Layer 2 of a small transformer language model trained on English Wikipedia (11 layers, counted from 0, width 128).
A neuron adds its activation times its output weights to the MLP's output. To switch it off is to set its activation to zero at one token and run the rest of the model.

Output weights of the MLP neurons that the questions are about. A number n stands for (n - 128) times 0.0073.
n65: 110, 113, 88, 98, 154, 136, 145, 159, 119, 168, 142, 130, 39, 88, 128, 111, 163, 86, 118, 136, 75, 120, 153, 122, 79, 167, 58, 128, 144, 171, 125, 111, 187, 139, 116, 154, 113, 165, 138, 142, 136, 120, 65, 197, 106, 73, 201, 113, 208, 124, 119, 132, 98, 132, 220, 93, 137, 115, 166, 112, 209, 166, 132, 144, 127, 72, 132, 129, 93, 138, 150, 154, 110, 149, 185, 191, 107, 125, 104, 94, 150, 187, 133, 107, 76, 116, 78, 80, 158, 158, 124, 137, 116, 94, 104, 71, 180, 163, 146, 153, 106, 173, 111, 152, 183, 210, 133, 124, 146, 67, 117, 130, 159, 154, 91, 137, 143, 64, 74, 153, 90, 75, 135, 138, 135, 156, 156, 115
n146: 151, 163, 112, 118, 94, 102, 81, 101, 181, 74, 202, 132, 154, 60, 167, 103, 121, 193, 155, 113, 118, 115, 148, 117, 67, 128, 103, 113, 95, 61, 131, 117, 94, 131, 112, 133, 196, 39, 135, 93, 123, 127, 98, 161, 148, 147, 153, 159, 105, 134, 123, 152, 97, 143, 114, 141, 176, 177, 81, 100, 110, 130, 116, 122, 159, 153, 193, 123, 88, 119, 197, 123, 230, 67, 89, 85, 91, 119, 146, 108, 147, 164, 123, 121, 155, 87, 156, 146, 72, 101, 72, 148, 127, 97, 163, 165, 93, 181, 93, 161, 111, 109, 131, 137, 69, 196, 101, 83, 104, 132, 122, 154, 128, 108, 115, 101, 159, 81, 127, 103, 165, 145, 140, 133, 107, 86, 134, 175
n166: 101, 115, 112, 132, 105, 125, 87, 161, 147, 153, 162, 110, 131, 134, 133, 118, 141, 123, 120, 153, 155, 73, 105, 127, 108, 126, 146, 124, 163, 205, 151, 144, 121, 89, 99, 161, 110, 151, 76, 143, 155, 122, 121, 134, 100, 92, 98, 183, 127, 136, 127, 130, 121, 97, 78, 165, 139, 189, 96, 149, 159, 127, 127, 133, 135, 101, 179, 140, 148, 118, 149, 152, 90, 159, 128, 220, 104, 130, 97, 86, 110, 100, 96, 116, 119, 100, 132, 61, 126, 202, 106, 88, 97, 104, 133, 69, 122, 109, 111, 182, 151, 151, 104, 104, 158, 127, 74, 119, 143, 136, 164, 150, 81, 159, 153, 104, 185, 166, 99, 80, 115, 173, 122, 139, 79, 134, 154, 211
n172: 176, 197, 134, 118, 154, 131, 185, 102, 107, 99, 135, 111, 114, 56, 127, 136, 38, 179, 85, 111, 113, 117, 126, 81, 164, 95, 159, 114, 111, 116, 81, 99, 161, 114, 185, 99, 139, 79, 144, 93, 154, 144, 116, 153, 117, 112, 169, 177, 75, 182, 90, 118, 130, 109, 81, 86, 132, 139, 132, 143, 103, 82, 89, 84, 120, 121, 91, 125, 146, 104, 111, 147, 140, 84, 113, 116, 144, 130, 134, 182, 142, 139, 190, 174, 167, 150, 164, 135, 192, 127, 24, 202, 124, 133, 139, 167, 79, 101, 167, 81, 143, 112, 111, 146, 169, 96, 177, 120, 143, 155, 101, 123, 188, 114, 133, 168, 138, 78, 129, 128, 143, 164, 71, 171, 75, 125, 147, 63
n176: 141, 127, 183, 154, 155, 116, 89, 159, 164, 136, 118, 105, 116, 94, 93, 169, 44, 182, 108, 99, 110, 100, 123, 120, 97, 127, 121, 108, 159, 143, 131, 151, 118, 127, 183, 155, 145, 193, 111, 158, 119, 75, 82, 107, 110, 177, 129, 192, 151, 103, 140, 124, 95, 58, 100, 148, 69, 98, 124, 154, 110, 98, 164, 118, 119, 102, 125, 116, 174, 55, 172, 132, 152, 209, 124, 103, 108, 119, 126, 105, 143, 132, 182, 118, 191, 146, 101, 142, 101, 112, 64, 120, 151, 111, 118, 154, 122, 125, 164, 107, 159, 75, 217, 145, 93, 64, 97, 154, 177, 117, 141, 150, 146, 91, 100, 146, 146, 139, 150, 153, 67, 147, 155, 134, 140, 90, 144, 149
n189: 163, 212, 118, 154, 123, 121, 137, 152, 99, 62, 107, 141, 96, 171, 104, 96, 209, 212, 132, 35, 142, 116, 129, 197, 116, 119, 167, 119, 79, 176, 130, 131, 163, 135, 164, 121, 120, 129, 125, 165, 163, 90, 170, 122, 136, 126, 126, 145, 134, 188, 145, 123, 85, 139, 49, 95, 63, 117, 79, 121, 139, 126, 139, 89, 188, 98, 93, 101, 114, 86, 191, 133, 68, 156, 109, 113, 75, 115, 88, 165, 103, 145, 152, 187, 147, 93, 146, 138, 144, 89, 129, 125, 76, 116, 117, 111, 97, 139, 173, 131, 115, 111, 62, 92, 107, 163, 131, 151, 149, 158, 190, 170, 189, 73, 143, 64, 158, 68, 86, 102, 55, 125, 144, 113, 117, 48, 144, 56
n294: 115, 176, 189, 134, 143, 177, 153, 130, 198, 130, 136, 176, 119, 140, 144, 175, 199, 103, 124, 172, 117, 134, 144, 131, 139, 69, 107, 184, 181, 109, 138, 145, 141, 84, 117, 54, 66, 109, 114, 168, 139, 131, 149, 173, 100, 119, 104, 107, 71, 110, 78, 89, 137, 90, 105, 107, 95, 102, 117, 119, 170, 111, 148, 104, 132, 166, 70, 133, 134, 179, 223, 141, 173, 131, 148, 120, 83, 189, 83, 125, 122, 186, 87, 130, 148, 88, 137, 148, 209, 144, 108, 124, 138, 144, 159, 153, 103, 144, 99, 114, 108, 163, 145, 102, 95, 142, 113, 143, 149, 163, 107, 128, 135, 65, 129, 176, 168, 146, 159, 128, 142, 115, 175, 139, 38, 127, 111, 62
n391: 160, 110, 127, 133, 145, 146, 106, 162, 153, 128, 105, 93, 150, 82, 196, 186, 126, 106, 153, 129, 111, 95, 88, 136, 147, 116, 98, 132, 75, 136, 126, 132, 135, 130, 132, 176, 99, 117, 146, 103, 91, 141, 135, 130, 151, 137, 124, 114, 171, 69, 127, 132, 122, 169, 130, 86, 176, 158, 146, 99, 82, 161, 136, 132, 77, 162, 151, 99, 151, 105, 169, 89, 150, 165, 181, 81, 155, 154, 117, 102, 117, 137, 129, 186, 96, 149, 85, 161, 104, 176, 150, 152, 51, 143, 103, 69, 112, 102, 249, 115, 156, 79, 131, 146, 115, 141, 122, 128, 138, 128, 104, 116, 80, 105, 120, 46, 85, 99, 124, 106, 118, 71, 69, 164, 138, 119, 117, 185
n397: 128, 110, 122, 174, 168, 119, 160, 172, 144, 127, 159, 102, 118, 83, 97, 171, 98, 129, 99, 87, 113, 92, 130, 128, 83, 129, 118, 122, 143, 165, 91, 119, 224, 130, 160, 139, 142, 110, 117, 98, 133, 109, 99, 147, 100, 165, 161, 186, 161, 93, 121, 150, 146, 115, 154, 71, 83, 81, 50, 109, 129, 140, 105, 80, 159, 81, 191, 153, 122, 120, 174, 156, 97, 95, 139, 106, 125, 153, 141, 125, 122, 120, 104, 52, 96, 102, 144, 136, 213, 114, 78, 142, 132, 193, 53, 141, 179, 61, 173, 94, 134, 143, 108, 144, 148, 106, 143, 86, 131, 216, 111, 182, 143, 115, 106, 123, 128, 125, 84, 179, 108, 120, 153, 150, 153, 223, 175, 105
n416: 78, 73, 102, 94, 108, 113, 124, 157, 75, 132, 108, 111, 133, 100, 93, 156, 140, 133, 121, 130, 91, 116, 162, 113, 99, 183, 119, 145, 166, 134, 133, 162, 129, 137, 160, 130, 88, 103, 129, 130, 127, 175, 97, 103, 160, 96, 134, 90, 131, 111, 122, 101, 98, 128, 183, 125, 132, 108, 163, 153, 88, 97, 135, 146, 178, 112, 175, 113, 163, 141, 142, 84, 97, 121, 195, 112, 113, 117, 111, 170, 153, 145, 114, 132, 160, 77, 103, 157, 88, 157, 128, 136, 113, 89, 180, 125, 53, 201, 115, 238, 144, 90, 117, 162, 108, 108, 125, 115, 186, 110, 132, 139, 109, 93, 58, 66, 153, 122, 134, 126, 156, 83, 181, 99, 125, 123, 183, 103
n437: 100, 173, 104, 194, 108, 154, 92, 126, 133, 89, 142, 121, 132, 111, 120, 135, 156, 152, 22, 91, 77, 160, 59, 168, 179, 109, 177, 124, 119, 156, 99, 135, 137, 133, 89, 137, 162, 113, 190, 158, 93, 101, 143, 104, 171, 129, 127, 122, 115, 113, 64, 118, 158, 117, 130, 122, 91, 71, 157, 137, 135, 98, 114, 145, 131, 96, 84, 144, 116, 141, 107, 67, 128, 147, 95, 140, 151, 167, 145, 119, 181, 121, 83, 86, 114, 110, 111, 104, 91, 47, 109, 145, 97, 125, 124, 27, 118, 111, 115, 142, 106, 157, 118, 139, 141, 127, 109, 150, 153, 115, 87, 84, 159, 196, 96, 119, 113, 154, 137, 99, 106, 127, 112, 26, 88, 170, 119, 159

Each question names a token from some text and the token that comes next. It shows the activations a of the neurons there, in the order above. A number n stands for (n - 128) times 0.21.

Then comes g, the gradient of the next token's log-probability with respect to the MLP's output, scaled to length 1. A neuron's effect is roughly proportional to its activation times (output weights . g). A number n stands for (n - 128) times 0.0034.

"P", then "o"
a: 128, 127, 131, 124, 128, 131, 127, 128, 129, 129, 162
g: 146, 146, 96, 128, 62, 135, 141, 155, 141, 92, 117, 112, 162, 136, 145, 97, 167, 109, 102, 156, 127, 82, 109, 85, 189, 97, 137, 118, 152, 143, 117, 135, 66, 154, 151, 120, 173, 96, 138, 127, 117, 131, 145, 166, 156, 156, 177, 122, 91, 88, 144, 133, 135, 120, 124, 130, 118, 159, 101, 109, 88, 125, 134, 111, 155, 118, 86, 91, 101, 110, 124, 123, 132, 80, 118, 94, 121, 112, 102, 132, 155, 130, 106, 115, 129, 118, 103, 116, 115, 92, 152, 157, 162, 114, 102, 143, 119, 88, 188, 127, 89, 152, 80, 132, 142, 128, 132, 143, 155, 138, 103, 154, 153, 110, 178, 91, 153, 111, 152, 108, 120, 146, 133, 91, 110, 118, 92, 155
Switching off which neuron hurts the next token most? n437

"ational", then " final"
a: 127, 126, 147, 126, 129, 131, 129, 122, 126, 127, 169
g: 157, 129, 144, 107, 130, 149, 142, 153, 123, 115, 154, 134, 125, 177, 187, 119, 155, 114, 112, 138, 143, 158, 162, 133, 143, 140, 136, 146, 122, 114, 143, 114, 168, 177, 88, 109, 163, 150, 117, 183, 157, 84, 122, 86, 151, 140, 116, 116, 130, 191, 116, 122, 121, 134, 116, 118, 135, 107, 134, 108, 76, 123, 122, 170, 164, 104, 139, 76, 134, 129, 154, 137, 134, 83, 146, 125, 147, 125, 112, 151, 176, 161, 146, 163, 111, 110, 162, 110, 123, 189, 145, 62, 88, 93, 133, 108, 102, 121, 93, 135, 103, 96, 147, 85, 129, 135, 138, 136, 112, 126, 174, 96, 68, 140, 112, 95, 158, 127, 126, 111, 142, 103, 140, 143, 120, 121, 144, 113
Which neuron, switched off, raises the next token's probability most? n437

".", then " In"
a: 128, 128, 149, 127, 127, 127, 127, 130, 175, 127, 125
g: 111, 152, 139, 114, 153, 143, 115, 124, 115, 145, 146, 157, 118, 178, 118, 101, 157, 174, 130, 175, 95, 131, 105, 154, 172, 129, 132, 132, 112, 109, 130, 138, 180, 166, 156, 146, 125, 95, 158, 131, 127, 132, 81, 114, 143, 112, 90, 141, 75, 142, 194, 140, 167, 165, 117, 124, 133, 131, 135, 85, 98, 160, 146, 125, 125, 101, 148, 152, 147, 128, 130, 133, 130, 136, 118, 179, 140, 185, 137, 142, 141, 158, 152, 156, 140, 164, 114, 165, 122, 145, 146, 117, 101, 174, 184, 131, 94, 113, 112, 141, 138, 141, 115, 155, 129, 132, 185, 158, 166, 157, 124, 111, 175, 87, 145, 130, 158, 131, 105, 91, 154, 156, 120, 86, 145, 138, 148, 160
Which neuron, switched off, raises the next token's probability most? n397

" rel", then "at"
a: 124, 156, 120, 126, 127, 114, 130, 131, 129, 130, 131
g: 88, 106, 160, 146, 151, 129, 135, 136, 119, 96, 162, 135, 200, 190, 153, 90, 137, 143, 153, 83, 120, 112, 49, 136, 154, 129, 135, 102, 129, 132, 139, 89, 115, 113, 167, 94, 132, 100, 85, 123, 102, 130, 140, 126, 128, 121, 121, 134, 92, 62, 83, 119, 159, 123, 133, 147, 143, 104, 160, 173, 94, 134, 142, 131, 140, 135, 146, 153, 148, 123, 116, 53, 183, 141, 125, 137, 168, 143, 148, 135, 82, 109, 97, 113, 161, 131, 132, 111, 116, 105, 119, 122, 129, 124, 109, 115, 114, 170, 160, 169, 131, 145, 107, 105, 130, 126, 141, 183, 122, 155, 126, 141, 122, 140, 106, 81, 97, 140, 111, 143, 119, 136, 136, 115, 128, 132, 107, 102
Switching off which neuron hurts the next token most? n65

" by", then " An"
a: 125, 130, 126, 154, 128, 125, 123, 133, 132, 129, 133
g: 125, 152, 157, 120, 145, 141, 156, 113, 138, 120, 89, 132, 130, 105, 121, 135, 105, 142, 185, 107, 126, 129, 131, 119, 160, 136, 113, 151, 99, 152, 143, 110, 111, 137, 92, 96, 128, 162, 134, 109, 93, 146, 83, 141, 92, 99, 190, 96, 99, 122, 113, 120, 115, 166, 147, 131, 107, 97, 101, 119, 109, 89, 133, 155, 135, 145, 124, 72, 168, 123, 142, 143, 125, 118, 117, 126, 100, 48, 118, 136, 147, 181, 119, 125, 92, 108, 96, 145, 142, 124, 76, 131, 148, 122, 128, 149, 116, 135, 139, 93, 145, 92, 116, 96, 156, 115, 92, 98, 94, 127, 174, 89, 206, 140, 125, 83, 156, 135, 106, 168, 121, 86, 137, 127, 125, 132, 165, 122
Switching off which neuron hurts the next token most? n172

"res", then " t"
a: 129, 128, 128, 110, 128, 128, 128, 128, 125, 128, 129
g: 109, 77, 134, 158, 137, 109, 129, 118, 175, 141, 94, 94, 142, 144, 100, 106, 113, 175, 112, 133, 114, 144, 206, 103, 87, 116, 102, 102, 91, 95, 101, 84, 119, 114, 123, 109, 126, 130, 106, 126, 107, 69, 113, 167, 112, 157, 152, 90, 152, 169, 121, 149, 122, 115, 101, 124, 153, 135, 123, 118, 88, 129, 149, 114, 141, 130, 88, 182, 59, 151, 103, 126, 134, 171, 130, 133, 165, 143, 124, 137, 115, 100, 147, 138, 125, 133, 130, 154, 137, 188, 140, 101, 109, 120, 105, 128, 160, 84, 109, 120, 136, 119, 146, 115, 83, 114, 120, 137, 127, 115, 79, 153, 60, 105, 150, 128, 147, 124, 144, 144, 130, 87, 123, 156, 124, 136, 134, 140
Switching off which neuron hurts the next token most? n172

"ill", then "a"
a: 126, 75, 127, 142, 71, 128, 128, 127, 129, 127, 131
g: 136, 135, 99, 61, 162, 111, 101, 100, 71, 101, 111, 102, 96, 109, 113, 140, 176, 162, 170, 133, 120, 115, 102, 113, 129, 143, 81, 124, 127, 129, 128, 114, 114, 105, 159, 141, 110, 111, 145, 106, 138, 100, 104, 79, 154, 101, 127, 149, 191, 154, 164, 65, 141, 164, 124, 139, 137, 131, 145, 170, 150, 183, 142, 120, 136, 119, 133, 135, 70, 140, 132, 151, 174, 110, 119, 116, 148, 169, 152, 95, 129, 106, 150, 147, 138, 167, 127, 128, 187, 137, 138, 99, 91, 117, 100, 121, 138, 163, 145, 110, 140, 136, 85, 101, 131, 111, 93, 156, 85, 142, 145, 179, 116, 149, 142, 120, 108, 123, 109, 118, 132, 93, 144, 109, 123, 125, 129, 131
Switching off which neuron hurts the next token most? n176

"ay", then " would"
a: 65, 126, 143, 128, 121, 127, 129, 120, 129, 128, 128
g: 124, 170, 105, 126, 147, 128, 127, 147, 137, 129, 183, 167, 129, 136, 105, 163, 155, 129, 148, 152, 122, 140, 130, 127, 118, 125, 132, 53, 131, 138, 146, 159, 168, 109, 133, 131, 84, 112, 118, 110, 143, 153, 140, 131, 168, 157, 174, 112, 103, 127, 104, 143, 137, 77, 122, 167, 138, 86, 132, 110, 120, 135, 166, 114, 89, 84, 177, 140, 93, 103, 127, 129, 97, 122, 104, 132, 118, 149, 142, 105, 106, 117, 106, 104, 155, 96, 111, 93, 116, 145, 127, 76, 152, 92, 175, 121, 164, 120, 125, 133, 97, 144, 136, 130, 165, 122, 129, 174, 124, 127, 179, 139, 69, 108, 146, 96, 128, 131, 101, 196, 120, 150, 122, 135, 175, 137, 77, 124
Switching off which neuron hurts the next token most? n166

" Euro", then "c"
a: 126, 217, 127, 125, 127, 129, 130, 128, 127, 100, 129
g: 141, 118, 122, 148, 161, 127, 120, 133, 94, 134, 134, 176, 96, 122, 137, 111, 141, 120, 109, 131, 154, 109, 151, 98, 166, 145, 137, 111, 180, 124, 175, 86, 104, 107, 128, 158, 101, 170, 155, 162, 119, 122, 150, 76, 156, 111, 95, 96, 137, 81, 102, 110, 126, 110, 113, 167, 110, 124, 149, 141, 117, 172, 142, 106, 154, 121, 158, 179, 138, 127, 116, 141, 137, 101, 152, 120, 131, 169, 128, 96, 132, 95, 101, 120, 146, 97, 133, 107, 152, 105, 125, 89, 152, 140, 140, 122, 103, 142, 156, 105, 129, 98, 157, 191, 115, 145, 109, 147, 162, 128, 102, 169, 147, 173, 201, 174, 122, 125, 61, 141, 99, 101, 108, 117, 128, 110, 137, 149
Which neuron, switched off, raises the next token's probability most? n146

" .", then " It"
a: 131, 191, 140, 133, 126, 128, 131, 128, 238, 130, 126
g: 180, 114, 137, 90, 116, 109, 143, 171, 143, 126, 160, 144, 127, 139, 117, 148, 119, 78, 99, 167, 147, 96, 160, 144, 147, 150, 133, 124, 76, 157, 149, 177, 138, 114, 129, 102, 170, 180, 101, 156, 108, 152, 146, 186, 109, 120, 160, 177, 105, 153, 175, 147, 123, 131, 133, 133, 122, 128, 117, 99, 115, 116, 131, 165, 144, 109, 129, 121, 109, 120, 132, 125, 70, 157, 140, 60, 127, 118, 105, 118, 112, 162, 142, 67, 88, 105, 137, 115, 116, 138, 156, 139, 117, 134, 144, 144, 120, 121, 100, 137, 125, 120, 157, 153, 161, 155, 182, 132, 144, 157, 95, 145, 92, 146, 125, 172, 163, 130, 140, 104, 146, 166, 123, 106, 103, 135, 170, 133
Switching off which neuron hurts the next token most? n397

"el", then "ve"
a: 129, 127, 126, 128, 130, 118, 128, 127, 129, 129, 126
g: 120, 135, 107, 122, 133, 123, 105, 121, 171, 159, 94, 117, 113, 98, 115, 144, 112, 138, 58, 146, 177, 160, 160, 122, 163, 110, 162, 110, 134, 134, 155, 90, 159, 125, 148, 135, 93, 157, 99, 175, 124, 97, 125, 127, 121, 117, 128, 121, 110, 155, 131, 125, 118, 129, 131, 113, 121, 142, 144, 124, 147, 76, 158, 99, 99, 109, 210, 109, 103, 140, 110, 114, 124, 105, 139, 150, 96, 162, 123, 155, 76, 163, 117, 114, 102, 108, 139, 173, 80, 160, 149, 105, 95, 129, 123, 163, 128, 82, 71, 106, 144, 101, 111, 137, 127, 120, 149, 110, 129, 100, 70, 151, 122, 187, 138, 105, 84, 137, 155, 135, 125, 115, 166, 110, 132, 122, 121, 139
Switching off which neuron hurts the next token most? n189

" book", then "ing"
a: 128, 130, 125, 129, 129, 128, 130, 128, 159, 117, 128
g: 128, 121, 141, 132, 123, 157, 121, 188, 113, 105, 138, 131, 89, 104, 106, 100, 158, 114, 92, 145, 132, 105, 171, 146, 139, 118, 149, 93, 95, 150, 126, 130, 119, 141, 99, 159, 189, 132, 134, 135, 109, 108, 149, 219, 133, 98, 70, 138, 82, 69, 121, 120, 129, 161, 164, 105, 97, 149, 140, 151, 80, 126, 86, 149, 115, 101, 88, 86, 123, 174, 137, 127, 105, 106, 142, 134, 121, 81, 123, 129, 117, 128, 129, 91, 138, 145, 102, 138, 133, 99, 137, 134, 145, 110, 176, 133, 130, 72, 154, 125, 117, 133, 135, 95, 119, 122, 142, 132, 129, 122, 129, 202, 109, 91, 147, 132, 120, 123, 131, 113, 94, 92, 107, 128, 141, 120, 132, 103
Switching off which neuron hurts the next token most? n397

"ial", then " pr"
a: 128, 129, 130, 126, 126, 129, 132, 69, 132, 132, 127
g: 72, 123, 146, 93, 134, 74, 104, 139, 119, 158, 76, 99, 111, 110, 83, 113, 104, 117, 145, 107, 112, 112, 172, 116, 107, 128, 118, 157, 157, 127, 90, 129, 119, 164, 114, 89, 135, 66, 156, 118, 130, 120, 121, 135, 102, 150, 88, 116, 160, 173, 121, 121, 130, 137, 134, 174, 132, 159, 170, 166, 137, 98, 137, 128, 166, 127, 149, 106, 124, 132, 141, 142, 159, 66, 136, 189, 129, 114, 142, 115, 114, 115, 131, 90, 117, 141, 143, 137, 123, 114, 169, 143, 131, 145, 105, 104, 172, 115, 134, 152, 112, 141, 169, 155, 174, 143, 173, 137, 121, 128, 159, 100, 163, 116, 84, 142, 161, 113, 177, 114, 122, 156, 115, 110, 102, 124, 89, 145
Switching off which neuron hurts the next token most? n391

"ional", then "."
a: 130, 127, 123, 129, 127, 130, 118, 107, 132, 124, 128
g: 125, 126, 130, 94, 147, 182, 118, 134, 109, 149, 70, 125, 118, 60, 139, 139, 113, 163, 155, 131, 167, 141, 180, 142, 93, 135, 116, 192, 136, 132, 111, 117, 116, 96, 142, 115, 129, 115, 129, 126, 159, 63, 113, 98, 164, 133, 115, 193, 78, 150, 177, 124, 109, 124, 131, 122, 159, 98, 134, 81, 95, 135, 140, 153, 137, 140, 123, 86, 148, 140, 149, 118, 125, 140, 117, 99, 126, 77, 144, 116, 188, 103, 119, 123, 102, 120, 164, 106, 94, 106, 88, 63, 160, 153, 98, 149, 96, 144, 125, 131, 141, 122, 151, 145, 140, 133, 136, 110, 122, 147, 74, 128, 147, 131, 119, 113, 158, 134, 138, 134, 134, 106, 129, 122, 123, 138, 100, 109
Switching off which neuron hurts the next token most? n391

" T", then "or"
a: 143, 128, 123, 126, 127, 130, 128, 128, 127, 128, 167
g: 113, 155, 143, 121, 114, 133, 136, 147, 125, 139, 132, 134, 134, 202, 102, 95, 133, 114, 121, 135, 140, 133, 145, 148, 110, 109, 102, 127, 92, 120, 124, 113, 115, 142, 134, 124, 151, 168, 123, 144, 165, 135, 119, 90, 140, 123, 152, 130, 117, 131, 127, 105, 136, 120, 139, 104, 120, 127, 120, 88, 96, 168, 155, 117, 127, 102, 98, 140, 103, 142, 136, 83, 125, 147, 152, 111, 163, 132, 163, 125, 219, 93, 164, 157, 132, 108, 97, 108, 140, 45, 146, 128, 107, 142, 140, 74, 164, 105, 165, 136, 121, 112, 84, 98, 138, 122, 122, 134, 167, 140, 126, 106, 189, 150, 182, 116, 157, 132, 74, 58, 98, 144, 144, 132, 122, 124, 151, 148
Switching off which neuron hurts the next token most? n437

" we", then "ight"
a: 121, 213, 140, 129, 130, 128, 128, 129, 126, 125, 149
g: 89, 165, 123, 171, 143, 95, 150, 79, 152, 123, 165, 183, 97, 147, 130, 138, 138, 139, 154, 161, 117, 128, 117, 138, 110, 154, 121, 165, 134, 122, 107, 129, 143, 123, 131, 146, 133, 66, 119, 167, 74, 148, 154, 108, 131, 169, 168, 42, 136, 142, 157, 98, 125, 85, 92, 107, 120, 99, 124, 159, 115, 149, 114, 119, 70, 122, 141, 124, 189, 151, 133, 96, 129, 116, 143, 97, 154, 110, 134, 111, 144, 111, 128, 116, 139, 71, 93, 162, 143, 190, 113, 111, 134, 122, 110, 133, 103, 160, 88, 116, 146, 99, 98, 148, 136, 99, 148, 128, 100, 151, 158, 116, 127, 126, 124, 134, 147, 127, 155, 131, 98, 127, 134, 124, 90, 126, 144, 128
Switching off which neuron hurts the next token most? n146

"V", then "E"
a: 129, 177, 128, 126, 126, 128, 171, 128, 132, 128, 128
g: 136, 146, 89, 154, 132, 155, 105, 106, 146, 115, 131, 181, 117, 98, 151, 98, 148, 129, 105, 126, 138, 150, 187, 126, 112, 129, 153, 113, 126, 123, 149, 96, 164, 140, 84, 176, 113, 167, 131, 107, 95, 146, 121, 118, 163, 154, 114, 92, 88, 132, 130, 130, 132, 180, 118, 86, 129, 102, 126, 196, 149, 167, 132, 153, 133, 117, 178, 158, 132, 126, 135, 142, 146, 143, 141, 131, 164, 149, 154, 139, 87, 171, 181, 123, 133, 96, 123, 146, 107, 199, 119, 192, 95, 154, 133, 110, 75, 149, 131, 103, 134, 146, 130, 109, 101, 155, 146, 128, 119, 133, 164, 130, 120, 123, 116, 114, 115, 143, 96, 120, 103, 108, 165, 154, 150, 109, 162, 108
Switching off which neuron hurts the next token most? n146

"ary", then " by"
a: 130, 129, 115, 131, 128, 129, 130, 126, 125, 127, 128
g: 82, 140, 81, 26, 96, 104, 99, 156, 148, 99, 148, 84, 102, 146, 125, 152, 156, 150, 126, 136, 125, 113, 150, 134, 122, 98, 96, 167, 164, 123, 127, 134, 125, 79, 143, 169, 142, 161, 114, 110, 167, 92, 138, 153, 120, 147, 135, 93, 98, 99, 119, 137, 126, 150, 113, 124, 132, 185, 114, 88, 98, 149, 125, 113, 113, 112, 144, 131, 123, 144, 96, 124, 122, 122, 147, 75, 166, 102, 110, 144, 132, 101, 125, 110, 150, 119, 168, 112, 129, 149, 122, 116, 73, 104, 127, 126, 155, 63, 128, 130, 96, 133, 90, 128, 166, 163, 119, 106, 136, 91, 104, 148, 156, 102, 139, 145, 133, 119, 133, 182, 134, 127, 109, 138, 114, 103, 152, 118
Which neuron, switched off, raises the next token's probability most? n166

"ress", then "ed"
a: 128, 135, 128, 132, 140, 127, 128, 128, 118, 51, 123
g: 165, 118, 109, 112, 114, 108, 138, 124, 126, 136, 151, 127, 153, 150, 101, 155, 130, 103, 163, 174, 140, 125, 143, 132, 140, 132, 111, 168, 137, 104, 135, 137, 114, 155, 121, 140, 111, 146, 120, 132, 103, 89, 94, 156, 135, 82, 117, 147, 132, 149, 128, 140, 181, 52, 115, 102, 144, 106, 105, 205, 127, 133, 115, 139, 126, 138, 146, 129, 121, 124, 150, 165, 97, 103, 131, 123, 148, 131, 129, 112, 119, 129, 166, 111, 150, 98, 120, 92, 122, 160, 227, 126, 146, 96, 152, 131, 151, 128, 162, 140, 116, 120, 170, 88, 143, 134, 124, 185, 125, 171, 145, 149, 95, 90, 66, 140, 111, 125, 172, 100, 115, 88, 159, 155, 115, 148, 123, 126
Which neuron, switched off, raises the next token's probability most? n416

"ury", then " ("
a: 157, 125, 127, 128, 130, 127, 128, 131, 129, 127, 128
g: 154, 91, 124, 174, 126, 152, 124, 149, 127, 112, 150, 132, 78, 79, 81, 110, 145, 99, 109, 153, 154, 87, 204, 135, 99, 97, 111, 143, 128, 126, 121, 142, 92, 103, 117, 160, 163, 144, 92, 96, 139, 90, 116, 175, 146, 125, 151, 65, 144, 143, 141, 166, 133, 163, 145, 87, 138, 123, 137, 142, 89, 112, 81, 111, 150, 102, 135, 105, 101, 128, 115, 152, 138, 144, 134, 151, 123, 133, 127, 121, 101, 112, 154, 136, 102, 138, 186, 134, 152, 169, 167, 134, 139, 118, 153, 118, 108, 143, 126, 151, 92, 129, 146, 122, 141, 135, 123, 143, 145, 120, 109, 108, 123, 162, 119, 46, 156, 110, 172, 133, 95, 113, 110, 135, 174, 152, 137, 130
Switching off which neuron hurts the next token most? n65

" system", then " st"
a: 143, 124, 126, 127, 117, 130, 128, 94, 145, 127, 91
g: 155, 178, 158, 165, 101, 126, 125, 128, 119, 155, 114, 135, 120, 127, 152, 86, 164, 120, 170, 141, 128, 136, 126, 160, 107, 145, 141, 121, 149, 105, 114, 120, 105, 82, 119, 118, 131, 34, 127, 106, 129, 145, 173, 131, 137, 152, 121, 149, 146, 125, 109, 153, 135, 157, 176, 164, 151, 134, 143, 117, 99, 113, 145, 106, 97, 144, 106, 160, 126, 112, 148, 149, 169, 167, 171, 118, 121, 159, 143, 99, 149, 52, 118, 96, 161, 176, 120, 154, 145, 177, 128, 98, 132, 148, 142, 126, 126, 86, 158, 126, 116, 128, 85, 152, 121, 131, 125, 159, 165, 123, 143, 156, 137, 133, 150, 158, 110, 124, 146, 125, 137, 110, 115, 167, 157, 109, 59, 144
Which neuron, switched off, raises the next token's probability most? n391

"Z", then "on"
a: 127, 129, 129, 186, 127, 126, 128, 128, 124, 126, 128
g: 149, 128, 130, 158, 158, 130, 161, 155, 88, 95, 118, 98, 114, 163, 135, 122, 178, 111, 82, 133, 149, 113, 105, 139, 121, 129, 137, 111, 106, 91, 138, 144, 164, 166, 73, 168, 108, 166, 135, 153, 103, 122, 150, 139, 109, 78, 151, 120, 129, 176, 98, 135, 118, 100, 170, 138, 128, 171, 141, 131, 177, 94, 145, 114, 124, 137, 61, 108, 43, 163, 115, 120, 101, 133, 144, 89, 131, 147, 113, 102, 130, 124, 122, 83, 114, 109, 90, 107, 159, 127, 136, 112, 86, 144, 83, 150, 81, 109, 157, 135, 155, 109, 97, 153, 128, 115, 136, 141, 146, 142, 104, 145, 159, 136, 134, 164, 104, 137, 112, 126, 112, 109, 135, 92, 113, 126, 141, 143
Which neuron, switched off, raises the next token's probability most? n172

"p", then "ip"
a: 127, 131, 119, 128, 130, 125, 131, 128, 132, 126, 131
g: 92, 105, 129, 152, 114, 94, 130, 125, 158, 131, 99, 135, 73, 97, 116, 128, 71, 142, 106, 138, 91, 145, 104, 114, 120, 121, 132, 140, 127, 121, 115, 87, 110, 137, 147, 133, 159, 148, 151, 128, 126, 216, 126, 224, 146, 120, 102, 132, 161, 188, 160, 105, 158, 176, 123, 147, 120, 158, 111, 123, 177, 89, 126, 87, 95, 104, 140, 130, 100, 131, 132, 113, 100, 144, 120, 118, 131, 171, 84, 146, 126, 140, 120, 113, 101, 131, 95, 129, 113, 122, 126, 156, 95, 125, 153, 129, 132, 106, 128, 103, 111, 144, 153, 96, 158, 139, 85, 95, 133, 119, 122, 98, 136, 149, 164, 96, 106, 153, 131, 161, 109, 110, 139, 135, 173, 123, 156, 149
Which neuron, switched off, raises the next token's probability most? n294